Layer 10 of a small transformer language model trained on English Wikipedia (15 layers, counted from 0, width 64).
A neuron adds its activation times its output weights to the MLP's output. To switch it off is to set its activation to zero at one token and run the rest of the model.
A neuron's activation on a vector x is SiLU(gate . x) times (in . x), where the dot is the dot product.

Input weights of the MLP neurons that the questions are about. A number n stands for n times 0.022.
n1 gate: -50 1 -6 5 35 -26 17 -24 -26 1 -21 11 -13 -1 -13 -16 -26 12 5 -25 48 -10 -43 0 8 -19 -19 29 -45 23 28 4 4 -2 -24 29 -14 -4 -5 -37 -11 6 -7 -32 -7 8 8 29 21 -34 -22 35 9 16 13 22 10 -4 -27 -28 -6 5 22 25
n5 gate: 12 -22 -17 2 -1 -7 11 25 31 50 -35 -15 -12 -45 15 36 4 18 -18 -12 3 -5 -13 -5 -19 -6 -10 -1 11 -16 26 -18 13 -5 29 17 5 -22 -39 1 -2 17 -34 -4 -8 5 11 -33 -4 -34 -40 0 27 5 11 6 -6 -20 -18 -18 -6 -9 -3 18
n9 gate: 23 30 -55 36 -18 -5 14 16 6 75 13 -13 -21 -19 -2 -11 9 0 -36 2 -47 -28 -40 5 -10 20 26 18 24 14 47 12 11 15 35 27 -32 -23 -45 -33 -7 43 75 35 38 26 31 34 -37 -37 -10 -51 2 27 -38 -23 -4 40 -9 -5 4 28 9 36
n13 gate: -6 -15 33 -44 -13 -5 34 14 28 -42 -47 -31 -32 -21 70 31 -20 2 0 9 -12 -27 -38 30 63 -9 -16 2 -29 5 -18 -18 13 21 -10 -17 -8 -1 -50 16 -36 31 26 60 -27 39 -20 1 -4 -17 11 -17 55 -32 7 7 14 -23 -23 -57 7 -61 55 -43
n26 gate: -60 -8 0 6 20 54 -10 -20 -31 7 3 12 15 -18 5 -10 -5 38 11 -16 4 -31 -7 -5 0 -46 10 -24 -21 1 41 26 2 -20 15 -19 6 1 -1 19 11 -3 1 -13 -10 31 30 25 19 -11 -22 -5 9 -4 29 11 6 11 -5 -6 44 18 2 -15
n48 gate: -4 -3 2 -7 17 -12 -5 28 -3 6 -5 -15 -1 -8 -13 -1 2 6 -23 16 20 -21 -33 4 -6 8 8 3 -15 14 2 21 -14 5 29 -5 -13 -14 6 19 -1 -9 -1 31 24 -11 9 -7 0 12 26 19 18 -16 -8 16 13 -15 32 3 -22 -2 2 -24
n51 gate: -36 -28 1 11 -4 4 12 44 3 0 -22 -7 -6 24 7 -10 -4 -1 -30 -22 -9 -6 -6 32 -22 17 -28 14 20 0 16 -7 31 17 -19 9 -30 2 15 -7 8 -15 -21 -26 13 12 -2 -7 -18 -4 -30 22 -10 -6 -31 17 6 -20 -1 -15 19 15 22 -17
n73 gate: -12 -23 11 -24 18 28 -5 8 -21 4 15 11 -38 22 1 -26 -23 1 27 8 -9 -19 6 -19 -28 14 -16 -14 16 1 11 3 8 9 2 1 8 -34 27 17 24 25 -21 -26 19 16 -1 -1 -12 -23 46 0 -21 -14 4 -17 -9 -2 30 19 -12 14 24 -7
n103 gate: -2 6 -6 3 12 34 -14 -3 -15 -28 0 16 9 7 -13 38 22 -14 26 14 -5 14 5 10 0 -1 -20 21 -15 19 5 -6 -8 13 -29 -1 32 -27 -10 10 -12 37 -26 10 -10 11 -8 -18 -1 5 25 5 5 -13 -10 19 -8 16 15 3 -25 -39 -10 -12
n108 gate: -11 -8 -11 -7 -23 -11 32 0 -9 -21 -8 -11 -5 25 4 -16 9 9 0 6 1 17 -17 27 5 -12 10 22 -1 20 36 16 8 -17 -16 -10 -13 -25 19 -30 -20 6 -15 6 -2 20 -9 3 -1 -13 7 7 -7 18 5 -10 -41 1 9 -10 -29 -2 -13 18
n120 gate: 51 -25 17 -38 22 10 50 36 -10 20 -30 22 4 -21 34 61 -7 -12 24 -22 43 25 -16 -14 23 31 -18 -45 6 13 -2 41 14 30 13 -63 10 -24 -15 -2 -5 -9 -18 17 -27 29 12 -26 86 15 -75 41 -55 -40 23 11 22 -95 -13 23 -9 7 3 14
n133 gate: 17 7 1 9 3 31 7 24 -12 -23 -54 -15 36 23 -12 14 -26 -22 28 12 2 43 37 10 0 -18 18 -16 9 25 27 7 37 5 -22 -1 1 -37 -13 25 -24 2 4 23 -2 -3 -2 20 -17 13 -3 1 -10 -7 -5 -21 -33 -25 19 17 31 -4 5 11
n154 gate: -35 -17 -3 -47 -20 -5 34 -26 -8 -21 -43 -31 -28 39 2 10 16 27 -33 -29 30 -33 38 12 -23 58 -11 36 -45 11 -8 -12 4 14 -17 -1 3 -1 -27 -24 -12 43 -24 -20 10 10 23 3 63 16 -27 45 -13 -3 -11 22 41 11 30 12 -13 -26 -13 14
n169 gate: -7 -23 7 36 12 19 -20 -20 5 -10 -5 7 38 7 -18 7 -18 -45 37 -8 -16 6 25 -3 -4 -2 5 -10 -3 -22 -10 -30 13 14 3 18 -3 20 13 -19 28 -20 -10 7 1 2 -20 -15 -15 -22 7 -9 -2 16 0 -16 -21 4 -14 -8 -25 5 14 -7
n184 gate: -15 1 12 -27 18 42 12 3 -6 23 0 -13 -11 12 -39 -1 -3 13 -39 1 5 29 -12 -12 -51 1 29 -14 -12 14 47 13 -49 -37 -38 9 -6 -9 -2 8 -18 7 -20 -5 -7 28 47 0 23 -25 -6 -29 22 -33 -1 -14 -10 4 -24 -19 13 3 -15 0
n187 gate: -2 -21 -50 -19 -48 -12 10 -29 11 -31 10 -22 -8 -27 31 5 -7 -2 -22 -4 12 29 -22 -16 0 20 7 22 -1 28 22 45 -8 40 -8 -58 -7 -29 67 -31 41 12 32 -30 4 30 -36 -1 15 -22 8 5 1 -22 -2 31 3 33 65 22 37 -15 -2 2
n1 in: 10 -17 11 3 16 -14 5 16 -11 17 32 14 20 20 1 51 10 19 -2 37 -12 39 -35 -22 27 38 23 20 12 -23 24 -24 -1 14 66 -30 -12 -1 8 -10 19 3 -8 48 -83 -22 24 -28 26 -25 -20 15 9 -9 -27 -8 25 17 -6 15 -16 -21 -29 8
n5 in: 4 50 -43 19 -13 25 0 1 -18 21 21 -11 3 4 -1 37 -19 23 -28 -18 6 25 19 29 11 6 -32 22 -18 -10 -1 55 -30 34 -2 34 26 -18 21 -47 -30 0 -1 1 13 15 -9 41 -3 -14 33 -26 25 -27 12 30 -7 -41 37 17 23 -8 9 -22
n9 in: -16 33 -36 26 31 -64 16 -13 -7 82 -17 -29 12 42 4 -70 -17 14 3 9 -6 -32 3 51 -4 -33 12 12 -1 30 12 -7 18 -25 -34 -5 7 -35 52 -18 -14 -16 -17 7 5 -16 -4 19 -35 20 -29 -22 21 -44 -41 -19 9 28 18 -7 -4 5 -10 50
n13 in: 32 17 56 -28 -38 33 17 -61 34 -62 14 2 14 50 11 37 -23 2 -16 -31 -8 -11 -8 4 -39 26 11 -18 -22 81 -5 29 -27 9 -2 14 24 8 22 15 18 -11 -44 -18 2 32 -46 67 -21 29 -10 3 20 -32 2 33 30 -5 -10 62 14 -21 -16 1
n26 in: -28 -42 42 1 -4 49 -18 18 -42 11 -5 -12 54 10 21 -8 17 -5 56 -19 -13 17 10 4 -61 -35 -1 -22 24 10 57 24 33 -5 22 -22 -8 21 40 4 -2 -29 -29 -51 -12 37 28 -52 2 5 -3 -24 -19 44 25 23 -11 -10 -27 15 43 19 -1 11
n48 in: -15 7 0 -4 16 21 23 -33 -16 10 -16 -18 27 -4 2 -1 26 -19 19 38 14 22 0 0 33 0 -27 -10 11 -15 14 2 -28 -11 0 -14 14 8 -17 9 -9 3 23 -20 26 -7 -12 -1 17 12 20 -28 -33 15 -15 22 -2 -12 -4 3 16 14 16 0
n51 in: -15 5 10 15 52 6 -19 0 -43 2 -7 10 -28 -20 10 6 36 -14 12 -29 -3 11 6 16 -18 9 -35 33 26 30 -1 3 13 0 -20 -36 -3 11 6 18 12 19 -12 18 -14 5 -16 29 -1 6 -34 -9 -8 -31 14 -25 -18 44 -19 -15 28 -23 -19 6
n73 in: 45 38 -9 -10 10 -36 -16 -28 -8 12 -47 -46 20 -7 8 -15 20 16 -5 -20 2 38 16 15 20 -1 50 29 -19 -12 -6 -35 -19 -27 -29 -19 -16 17 -2 -1 -15 -25 45 36 3 -12 -4 -2 0 19 -29 0 26 -6 -48 33 -3 -1 -47 32 32 -23 12 30
n103 in: -18 18 26 -6 -30 7 13 6 27 -24 -4 -24 -10 11 -10 14 7 -6 29 41 -5 -26 2 26 19 17 -30 5 9 -35 -4 22 17 -10 -5 8 4 -6 22 3 21 -25 4 -1 30 19 -29 2 11 2 -24 30 -21 -13 -16 -22 -3 -34 7 10 25 -14 0 11
n108 in: -11 -2 -6 28 -22 -2 -4 16 -42 -8 -8 4 -10 7 -14 -31 -26 15 19 -14 7 21 -24 12 -12 1 -9 11 -33 -23 -19 -11 6 15 -1 1 6 25 -17 4 39 -21 17 -32 10 -24 23 -28 -18 13 23 -6 -18 0 6 -17 -32 8 -29 -9 -2 -1 -8 16
n120 in: 5 21 5 -27 12 -32 15 -32 32 -7 43 -21 -17 16 16 -6 -22 1 -40 -34 -43 44 28 -3 5 -14 45 30 22 -1 -19 44 -6 -1 10 13 -17 -8 28 0 -41 -23 2 46 7 17 -15 -21 45 21 -6 14 8 27 10 -15 31 13 16 10 41 -9 -29 33
n133 in: -8 -29 9 -9 3 -29 -16 -22 -31 2 65 -6 11 0 21 -16 26 33 -29 18 -3 -49 21 -15 -40 7 21 25 -6 -52 1 -1 -55 33 14 -21 -9 21 28 -1 1 22 -22 -12 -2 13 -8 -38 10 -8 51 -24 9 -30 -42 23 11 23 -12 23 -24 1 -12 -7
n154 in: -19 -1 -12 -33 -47 -20 34 -47 16 7 -30 -23 -38 13 -43 48 -27 20 -23 -7 -18 -4 14 0 -11 10 -29 35 -39 9 -1 -11 22 18 -42 -13 -4 -7 -19 -38 17 66 -33 -65 20 -18 -5 -16 59 51 11 18 -23 -6 19 39 -11 64 30 8 14 -66 0 -13
n169 in: 20 3 16 9 -35 -3 -26 -11 10 -12 13 17 27 -4 -13 -33 16 -9 7 -1 -7 -6 5 36 -45 -5 32 -24 -23 -8 -18 -10 5 14 7 18 -8 16 19 -12 40 -27 -5 23 2 5 -9 -13 -2 8 -1 1 -16 -6 -12 -14 3 16 -2 1 -11 -2 5 -9
n184 in: -40 18 37 -31 -47 -2 -16 3 8 -3 19 13 -29 25 8 -7 24 -16 -26 -40 4 -49 -2 -29 -12 -2 -10 7 -11 -20 -9 -1 4 -43 -20 3 -17 6 19 -12 -15 2 -34 8 5 49 -11 9 0 -5 -28 -3 38 -27 18 -56 -25 8 -27 -15 14 -28 -24 -51
n187 in: 39 -24 -22 28 31 -13 -57 35 -43 -14 -27 0 14 19 -29 37 9 -12 -21 -5 -6 -49 84 -1 -23 -2 -64 38 -67 -25 -36 -13 22 -14 -2 25 -49 26 -20 -17 -19 -17 -6 -8 -64 27 -51 19 15 -15 -2 -24 13 -2 1 -7 51 8 -8 -45 28 -5 44 26

Output weights of the MLP neurons that the questions are about. A number n stands for n times 0.011.
n1: 0 14 -12 9 6 -1 53 -15 7 24 25 32 -3 -22 17 19 6 -1 4 -40 -18 -21 -59 -13 14 52 7 -22 8 51 -62 32 24 -13 -51 -31 3 -14 56 -8 -1 18 4 -9 -10 15 -10 -20 -8 -31 -54 51 26 -30 -10 -3 53 -20 -32 33 -13 14 26 7
n5: 12 -17 5 -14 -22 -3 1 -15 3 -92 15 -2 1 29 -7 -47 -7 -28 0 13 3 -28 6 7 14 8 5 -4 -47 23 -23 -24 19 -18 -35 -27 21 24 9 -12 2 2 28 -11 41 47 19 -4 -4 22 9 5 -2 -59 62 -16 72 27 27 15 9 8 -21 -9
n9: -51 24 -76 -20 -28 -3 2 -8 -13 -30 -36 -44 10 20 -18 -3 2 -10 -5 -36 -44 -28 -9 -55 -60 -55 59 6 -35 16 42 9 -10 -64 31 52 3 9 2 12 46 4 -18 -18 17 -15 -5 5 -32 2 -19 -2 -19 -36 17 -30 -22 45 13 40 38 2 -3 -27
n13: -24 16 16 31 28 -19 9 -13 -15 17 41 -33 25 6 89 57 11 -9 17 29 -61 5 -35 24 8 66 47 -31 0 3 63 80 -48 -38 -42 18 -65 -5 63 -8 -15 -14 8 -21 14 -10 -1 -31 -69 -6 -9 -26 47 24 27 -1 6 13 13 35 20 -23 6 14
n26: 30 11 32 -21 -10 48 -41 15 -1 -35 -2 -4 -11 22 -18 -51 -8 12 -8 -19 6 -12 29 -8 -16 -36 -10 1 2 -21 16 -3 54 47 14 2 5 29 -35 -56 13 -12 -83 30 -27 9 7 -22 -10 6 -22 16 -33 33 30 -16 -26 -12 -4 -28 -29 29 -13 18
n48: -26 11 -32 -30 -8 0 -12 -6 -31 -15 -28 16 -21 22 -4 2 16 47 0 18 5 -4 29 8 14 29 -5 17 17 -10 -7 7 14 -4 8 56 25 6 2 -22 31 8 -19 2 27 -9 1 18 -1 22 14 -1 27 10 -18 23 -6 -8 1 53 2 -15 26 -4
n51: -8 -11 -9 16 -9 -23 24 30 1 -10 4 2 6 23 10 -1 -18 31 -39 -23 15 0 11 19 -28 6 10 37 -17 3 20 -19 22 48 -24 6 0 -36 3 -3 -7 27 -46 -11 -18 -14 12 -9 -16 -2 -12 33 -5 10 -14 15 8 -15 -2 -2 -4 -3 21 -2
n73: -15 -41 -24 11 -4 19 28 -13 -26 -20 4 -18 -4 8 7 9 19 0 31 44 55 0 -17 -20 1 -5 18 -25 17 -37 -26 15 -42 -59 5 -3 -14 22 -13 16 2 -7 -10 17 14 -3 17 38 22 -9 19 2 40 -5 9 20 21 -15 -4 31 19 15 -8 5
n103: 10 -27 -20 -11 8 -21 -3 23 -14 17 4 4 -7 4 -32 15 7 11 -19 -10 2 13 11 5 -2 14 9 19 23 0 29 -12 13 -23 -27 23 18 -13 7 -9 7 39 -20 21 17 -9 5 7 -17 -8 17 19 8 7 -12 24 -12 -27 -5 6 -18 -18 30 4
n108: 16 16 -5 -22 1 14 24 0 -13 17 1 9 -5 -11 -18 -18 3 -20 30 -20 27 7 15 -3 40 6 6 -2 -7 -41 -18 39 -22 87 27 -31 23 1 4 -15 15 -16 17 18 -25 -19 -38 -8 18 -10 -18 -11 10 11 -1 -20 -13 -12 14 -26 -3 48 -11 -31
n120: -36 8 26 41 -11 -15 27 71 4 -5 29 26 -5 -16 38 31 -17 29 -22 -29 70 89 -11 37 -18 27 1 -6 48 24 12 7 -9 -7 -7 -96 9 12 -15 -12 -10 34 -2 39 9 -38 4 -43 24 -9 -8 -13 0 17 -14 -12 50 -4 -26 3 21 -3 -20 20
n133: -24 -2 -25 -27 7 20 -9 -13 -49 20 -34 -14 21 28 -6 15 -13 -15 39 21 18 -7 31 13 44 17 5 -29 -24 23 -20 -7 -38 4 4 39 -8 -12 -2 30 26 -30 39 44 28 1 -19 30 2 -7 26 23 17 -28 1 23 8 19 -10 48 -7 -15 9 0
n154: 15 9 34 7 -23 -6 10 -23 30 -31 30 15 -14 11 13 -1 8 43 6 10 32 -26 28 24 31 8 7 33 -29 15 39 -5 49 68 -12 -7 -19 -6 6 -32 27 -13 -37 -18 20 5 0 -10 4 21 10 9 0 -1 13 21 -5 19 12 17 -27 12 -12 10
n169: -7 -16 -16 -8 -1 -25 15 2 -33 25 -16 -28 -15 -11 17 28 10 47 -5 4 -1 0 -54 7 -7 -19 -38 15 18 -2 34 -9 11 -86 -4 18 -1 -21 -15 4 -36 29 -21 -14 7 12 17 17 -1 3 17 -20 12 -18 -3 5 -6 -26 -7 9 17 -26 -1 19
n184: -28 -23 9 -21 -41 7 -45 15 -17 -14 -7 -29 13 51 6 29 -1 -43 -12 -38 -55 -56 -20 -32 2 8 -24 26 -42 15 59 16 -16 -45 -1 0 4 -16 0 -42 -12 -38 -63 0 31 -7 -24 14 -20 -4 -31 10 12 -15 0 -33 -24 29 2 -21 24 -14 -13 -49
n187: 6 20 -3 -47 -14 5 8 -49 -48 -23 9 -19 14 43 -5 22 14 -17 -14 -8 28 21 93 -11 3 -67 -18 -22 -40 -6 10 -43 3 60 45 10 -27 54 24 1 35 23 16 20 -9 -54 22 -36 3 40 27 -6 -26 -9 -25 -14 1 -35 53 -10 -48 -40 28 12

Each question names a token from some text and the token that comes next. It shows the vector x that enters the MLP there. A number n stands for n times 0.02.

Then comes g, the gradient of the next token's log-probability with respect to the MLP's output, scaled to length 1. A neuron's effect is roughly proportional to its activation times (output weights . g). A number n stands for n times 0.0045.

" was", then " an"
x: 9 40 8 23 -31 2 -1 19 29 -10 -8 -16 -7 5 2 7 -22 2 -41 26 -28 -12 37 11 -29 -6 -29 -34 -19 17 21 -1 6 62 -10 -12 15 9 -11 -23 1 -36 -23 -9 4 -6 -7 -44 -26 6 0 -12 -21 -25 25 -27 0 -16 24 -29 0 -2 -15 23
g: -30 -22 -46 -1 -17 35 -18 10 52 -34 72 10 -31 -49 0 21 23 41 42 -35 9 15 38 20 -16 25 13 -44 -13 16 -19 -4 -7 0 -24 -24 -6 44 8 7 30 -6 35 20 37 32 3 -7 43 -31 12 18 -26 -61 11 0 1 15 -5 -26 -40 11 30 -16
Which two neurons, each switched off alone, lower its probability most, in order? n5, n51

" first", then " L"
x: 21 32 11 16 -19 -8 12 13 27 1 -3 -4 3 -4 4 -2 20 -13 -8 0 -6 5 -2 8 -26 18 9 -2 -45 -10 15 2 -5 78 6 0 -20 -9 -17 -51 21 -10 -39 3 -14 -4 9 -46 -35 5 0 -9 1 -11 15 -9 -4 -9 7 -16 -30 30 -2 -10
g: -60 -3 -37 2 -3 -3 -35 61 17 -17 22 50 -28 -22 -13 4 11 -30 44 -26 -19 30 21 30 60 -7 16 -25 -2 6 -45 -47 55 -4 7 1 12 -6 43 -39 -13 -15 19 22 -3 10 12 8 24 -52 0 62 -2 -22 28 12 7 -9 6 -16 7 -15 40 -18
Switching off which neuron hurts the next token most? n5

"m", then "ian"
x: 13 -10 12 -11 -16 -9 -6 13 15 -6 -4 -33 2 4 -5 -10 -12 -5 -29 -41 7 -5 63 1 -5 2 30 24 -27 -6 -13 -2 -13 60 -2 -30 -5 5 8 -4 -8 -55 -1 -2 -3 -30 27 -31 -18 -16 7 37 -21 -18 -24 -52 -29 -25 -12 -19 15 6 7 3
g: 49 -17 -32 -22 0 -5 4 65 -38 9 19 11 -46 -24 34 -15 3 15 13 -14 23 0 -32 -8 19 74 18 55 -7 -31 -17 -3 -15 -32 11 -29 -2 14 -24 13 -58 -4 -24 19 7 14 -9 -13 38 -31 -18 12 -35 -35 -14 14 51 8 -20 -6 65 23 -17 -16
Which two neurons, each switched off alone, lower its probability most, in order? n120, n169

" M", then "ov"
x: 7 14 34 15 18 4 -14 4 42 16 -1 -5 -9 35 -64 15 -12 6 25 8 -8 6 -7 -6 -10 -1 35 -1 -36 15 7 -15 9 43 3 -39 -33 11 -29 -32 -6 -9 -5 -18 -30 -49 -2 -28 -40 23 3 15 -1 -6 -10 -6 -8 5 21 -29 -6 19 -3 -22
g: 53 -7 8 41 47 17 40 40 20 35 25 -27 9 -28 -42 -2 37 45 -33 -32 -34 0 -55 27 -24 0 -5 -12 64 -37 -13 -5 -4 26 -29 11 23 -35 51 8 42 17 25 -12 2 -14 24 8 27 5 15 12 -40 11 -12 6 12 -1 16 22 -20 16 -6 48
Which two neurons, each switched off alone, lower its probability most, in order? n133, n169

"ations", then " em"
x: 27 27 6 20 -3 -12 -42 -15 19 -33 0 -10 -12 46 -13 -11 7 0 9 -6 -18 11 21 -26 -27 -12 18 20 -17 39 -15 -8 10 63 -2 3 7 27 -29 -9 16 8 5 15 -13 25 -5 -9 -6 37 -15 -20 -19 -16 2 -16 8 32 15 -39 -14 18 -19 -17
g: -5 2 -20 10 6 12 6 22 -6 37 -18 -16 -50 16 -4 57 -37 27 1 63 29 -32 -29 -17 -44 -45 2 -1 79 25 12 -15 -8 -5 -6 4 35 -6 -33 34 -23 18 44 -57 -9 12 -12 -10 9 -26 4 -24 35 -15 17 -15 5 -8 -50 54 -13 6 -22 7
Switching off which neuron hurts the next token most? n169

" a", then " member"
x: -5 43 21 23 -35 -5 -27 20 12 -3 12 0 -34 6 -1 -22 -19 27 -18 3 -12 -27 17 11 -21 4 -16 12 -15 1 29 -4 27 76 -7 -28 12 2 -14 -12 6 -13 -32 16 12 -12 -1 -25 -35 -1 12 -2 -14 -8 11 -13 2 -3 24 -11 -19 26 -14 4
g: 19 -4 -27 -32 -3 16 18 0 -15 24 2 -25 32 18 63 -19 10 62 -13 11 20 40 -14 14 -37 37 40 14 -5 12 -26 -20 26 -46 -37 0 1 -3 -49 -71 -32 25 20 28 38 -23 47 19 23 -11 6 0 -51 -48 5 -1 12 -20 0 -3 -16 -37 -8 -5
Which neuron, switched off, raises the next token's probability most? n73

"own", then "ship"
x: 7 9 -5 18 -55 -7 19 11 23 21 -7 5 12 32 -7 12 8 34 -7 -7 -26 6 -6 0 -8 -15 1 4 -36 1 -34 5 7 63 26 -2 -25 12 -5 -30 14 -48 0 -6 -25 -16 6 -12 -51 11 -45 0 -9 1 -7 15 -32 3 -1 -56 -10 19 9 -10
g: -30 -5 8 -58 -3 -13 4 21 8 7 -35 -73 -32 -3 -23 7 -33 42 4 -24 2 31 4 11 2 15 13 -19 7 -5 -38 74 -37 -14 19 -40 -17 -18 13 4 14 6 7 42 -55 -3 -18 -4 -33 18 23 -26 19 -26 -10 57 15 38 -31 -29 24 13 -7 52
Which two neurons, each switched off alone, lower its probability most, in order? n51, n169

" New", then " York"
x: -8 8 2 13 1 -5 4 19 33 4 -3 18 16 9 3 -5 -32 -16 -4 -14 -21 2 2 29 6 -14 -2 -2 -33 -28 0 -2 -28 51 13 -27 10 5 -13 -19 8 -15 -33 -20 -47 2 11 -51 -39 -11 1 40 15 2 -16 27 -35 19 -6 -81 -9 0 12 -15
g: -7 -29 -8 25 3 -48 28 -11 7 5 -20 65 -27 12 13 -20 -45 -20 -8 33 36 3 -27 -7 34 -15 -8 77 7 23 -3 -33 22 13 16 -2 2 17 -6 -46 -50 -5 -6 14 -16 9 26 -20 45 -22 46 9 32 9 48 13 13 -52 15 14 27 -9 57 27
Which two neurons, each switched off alone, lower its probability most, in order? n13, n169

"on", then "el"
x: -13 -1 1 -1 -21 9 20 22 15 -17 -7 5 -7 26 7 0 24 32 9 -41 -6 25 15 10 -8 0 16 -2 -25 -4 -15 -16 -38 79 6 -20 -8 19 6 2 2 9 -31 -1 -26 -9 -8 11 -21 1 -5 12 -2 0 -9 -48 -30 45 -26 -35 -4 27 2 0
g: 13 -8 14 43 -11 -10 55 -29 4 38 23 40 8 3 -3 28 35 7 20 34 14 -22 12 24 19 21 -32 40 19 32 42 48 -2 10 -11 -4 41 13 -53 -40 28 15 -13 -15 24 -52 -18 -12 -25 12 14 5 26 -1 -1 -49 8 15 -19 34 88 5 -11 -16
Switching off which neuron hurts the next token most? n108

" York", then " State"
x: 10 -2 8 31 13 -10 10 15 23 2 -9 1 9 32 -12 -8 -18 -26 1 -29 -19 9 6 7 30 -6 15 19 -25 3 -5 -21 -13 69 11 -18 -5 -3 -22 -31 23 -9 -11 -20 -12 5 29 -48 -15 -15 -5 40 16 18 -17 -24 -30 2 -13 -42 -23 39 0 -1
g: -76 -21 -24 74 10 10 -5 14 19 15 27 55 -29 -8 55 -30 9 28 -13 -29 3 5 3 -15 -1 31 11 -34 -29 61 22 -14 -19 13 -26 -18 13 52 -10 -27 24 19 8 -11 29 -6 21 20 13 -46 -26 16 -19 8 -12 -40 2 0 12 -16 4 -42 -43 19
Switching off which neuron hurts the next token most? n1

" to", then " act"
x: 6 33 1 4 -4 9 -4 14 3 -33 8 14 -10 18 -3 3 -35 -6 -11 3 -27 -7 -25 2 -25 -2 4 9 -16 32 -11 -1 -11 85 -2 11 -1 13 1 -24 35 17 -16 -9 -22 15 4 -51 -10 13 -1 7 0 -33 10 10 -3 16 -2 -18 -9 35 -12 -4
g: 32 -10 -12 -13 52 -49 -2 -29 37 40 -6 -39 -44 44 2 -37 -25 79 6 -11 3 -6 -12 16 -8 -41 11 -55 7 -7 49 3 -26 6 -30 -17 38 18 -20 16 10 0 20 -16 5 -7 -2 -27 3 -7 7 -50 5 3 -43 0 -2 11 -31 0 -71 -9 27 12
Switching off which neuron hurts the next token most? n73

"eg", then "a"
x: -1 11 -2 29 -18 18 22 0 29 10 -28 -6 22 33 8 8 -31 0 21 -48 -33 -3 39 -18 -9 -4 9 38 -38 -14 -8 -11 -3 47 -40 22 -24 4 -3 2 -3 -12 -10 -5 6 -26 -23 -22 -4 2 -19 3 -8 34 -26 -36 -11 -20 -20 -40 13 40 7 -16
g: -20 14 -54 -22 21 24 33 -49 5 -15 16 -10 32 -13 -47 2 12 -33 34 -33 -2 -17 -5 8 -12 -8 46 5 17 -6 -5 42 -38 36 -19 -24 18 61 6 14 19 -39 -23 -51 3 -6 -25 -18 -18 0 13 -39 2 9 8 40 10 -47 -69 20 -38 18 -9 36
Switching off which neuron hurts the next token most? n51

" was", then " the"
x: 17 38 10 14 -29 -1 2 19 26 -7 -6 -17 -6 11 -9 11 -21 -3 -40 28 -29 -9 28 10 -36 -10 -24 -33 -22 27 17 0 9 63 -8 -14 10 11 -12 -16 2 -39 -21 -6 11 -1 -1 -46 -32 12 -2 -9 -20 -24 27 -19 0 -17 23 -35 -3 0 -15 23
g: -12 23 -42 46 -34 39 6 -4 36 0 25 12 0 -38 -9 5 39 28 12 -24 16 13 -8 4 9 38 -7 17 -20 7 -22 -9 -21 -6 -14 27 18 38 43 -21 21 -23 82 -10 39 30 24 -63 43 -49 11 28 6 -28 11 4 33 25 -2 15 -19 -55 6 -16
Which neuron, switched off, raises the next token's probability most? n133

"s", then "il"
x: 18 -3 -1 46 10 9 55 8 33 18 -9 10 24 43 -20 14 -42 -29 0 -48 -19 25 47 -25 -3 -6 4 -2 -16 23 0 -14 11 18 -9 -16 -14 1 -25 -25 6 -21 19 -16 -12 10 -3 -28 -31 7 1 -4 -23 13 -20 16 7 11 -1 -62 -22 19 -26 -36
g: 51 -36 -6 -10 8 6 29 -3 -10 -9 7 8 8 -12 -33 5 5 -15 -14 47 4 0 13 -3 -29 78 54 -19 -31 16 15 30 5 -25 -27 -13 8 -9 -57 43 -39 -7 -8 9 14 8 -51 -13 37 3 19 -45 37 -18 24 0 -22 36 32 -24 61 40 15 -26
Switching off which neuron hurts the next token most? n51

"ife", then "=="
x: -4 8 -3 42 -13 5 -4 22 30 6 10 -31 22 17 11 16 -3 38 -18 -28 -28 4 8 10 9 -25 -7 5 -33 6 2 -19 5 74 5 6 -7 -20 -24 -15 20 -44 -45 23 -9 4 9 -42 -10 19 -16 -17 8 -2 25 1 -19 -14 -2 -24 -20 30 8 -13
g: 46 17 -15 15 -13 -19 -35 -26 7 13 5 -18 -35 39 7 15 84 2 2 9 3 38 15 1 -13 -14 18 55 13 27 9 -19 -3 -37 -50 61 -2 16 -24 7 41 -27 19 -26 -11 6 42 30 37 12 -6 7 -8 -15 -52 2 -26 15 -7 -41 24 25 30 -50
Which neuron, switched off, raises the next token's probability most? n5

"\n", then "In"
x: -13 19 35 -3 12 8 -8 -1 52 -5 -4 -16 -31 -2 -31 11 9 22 -44 -40 0 -12 39 1 -11 -5 -7 23 -37 29 51 -29 21 40 -22 26 -1 -16 -3 -13 2 0 -27 -31 -8 -10 15 -30 -24 25 -10 -15 -24 -16 -2 14 -5 21 7 14 -29 -7 -1 9
g: -53 -16 21 5 -44 -31 22 -18 15 35 -2 17 38 -48 27 35 -23 -25 -24 -17 38 39 9 5 19 -12 -11 37 -6 26 10 -21 -41 34 -11 5 4 44 -3 -13 -71 24 56 -24 37 -5 3 -34 25 0 -17 -49 -11 45 -14 -28 -3 30 28 -22 19 -1 0 -24
Which neuron, switched off, raises the next token's probability most? n154

"amb", then "d"
x: 6 6 -17 17 -38 26 8 33 20 14 4 -11 11 0 6 4 -14 23 19 -49 -26 -19 37 7 -5 -13 -4 32 -19 -2 13 -30 -3 58 -4 7 -16 8 -5 -5 -17 -49 -16 21 -25 -44 -15 -41 -14 10 -23 -9 11 22 -12 -16 -26 -6 -28 -36 8 26 15 -10
g: -28 14 63 -23 24 2 -4 -32 35 9 -24 32 59 -6 11 1 -45 9 5 -21 -29 -14 -1 -7 -7 -13 -11 -28 46 16 -31 -49 35 0 -1 30 -13 -27 6 -5 22 -40 22 -19 10 14 22 -29 -10 8 7 -22 53 4 65 5 -24 22 -5 -47 -25 5 52 54
Switching off which neuron hurts the next token most? n51

"ive", then " |"
x: 7 10 -2 41 9 12 -36 0 -5 -9 15 6 7 44 -25 4 1 41 43 -34 -27 7 37 -38 -14 -29 6 18 -37 9 -6 -11 14 48 4 -9 -3 -1 -13 -15 11 -3 -18 -3 -8 38 -5 -11 -32 -25 -25 -14 -6 15 21 -13 -12 17 -4 -47 -41 14 -15 -22
g: 24 -35 5 17 -50 15 -33 -7 -9 5 27 12 38 23 42 13 35 -19 -3 -44 -12 32 -4 -26 -15 21 45 -12 -18 1 11 0 -34 -30 -2 28 -16 33 -2 -19 24 -9 -76 74 35 -19 36 16 43 30 -38 33 -34 11 -17 -26 -10 13 -14 -32 -4 16 -12 -33
Switching off which neuron hurts the next token most? n26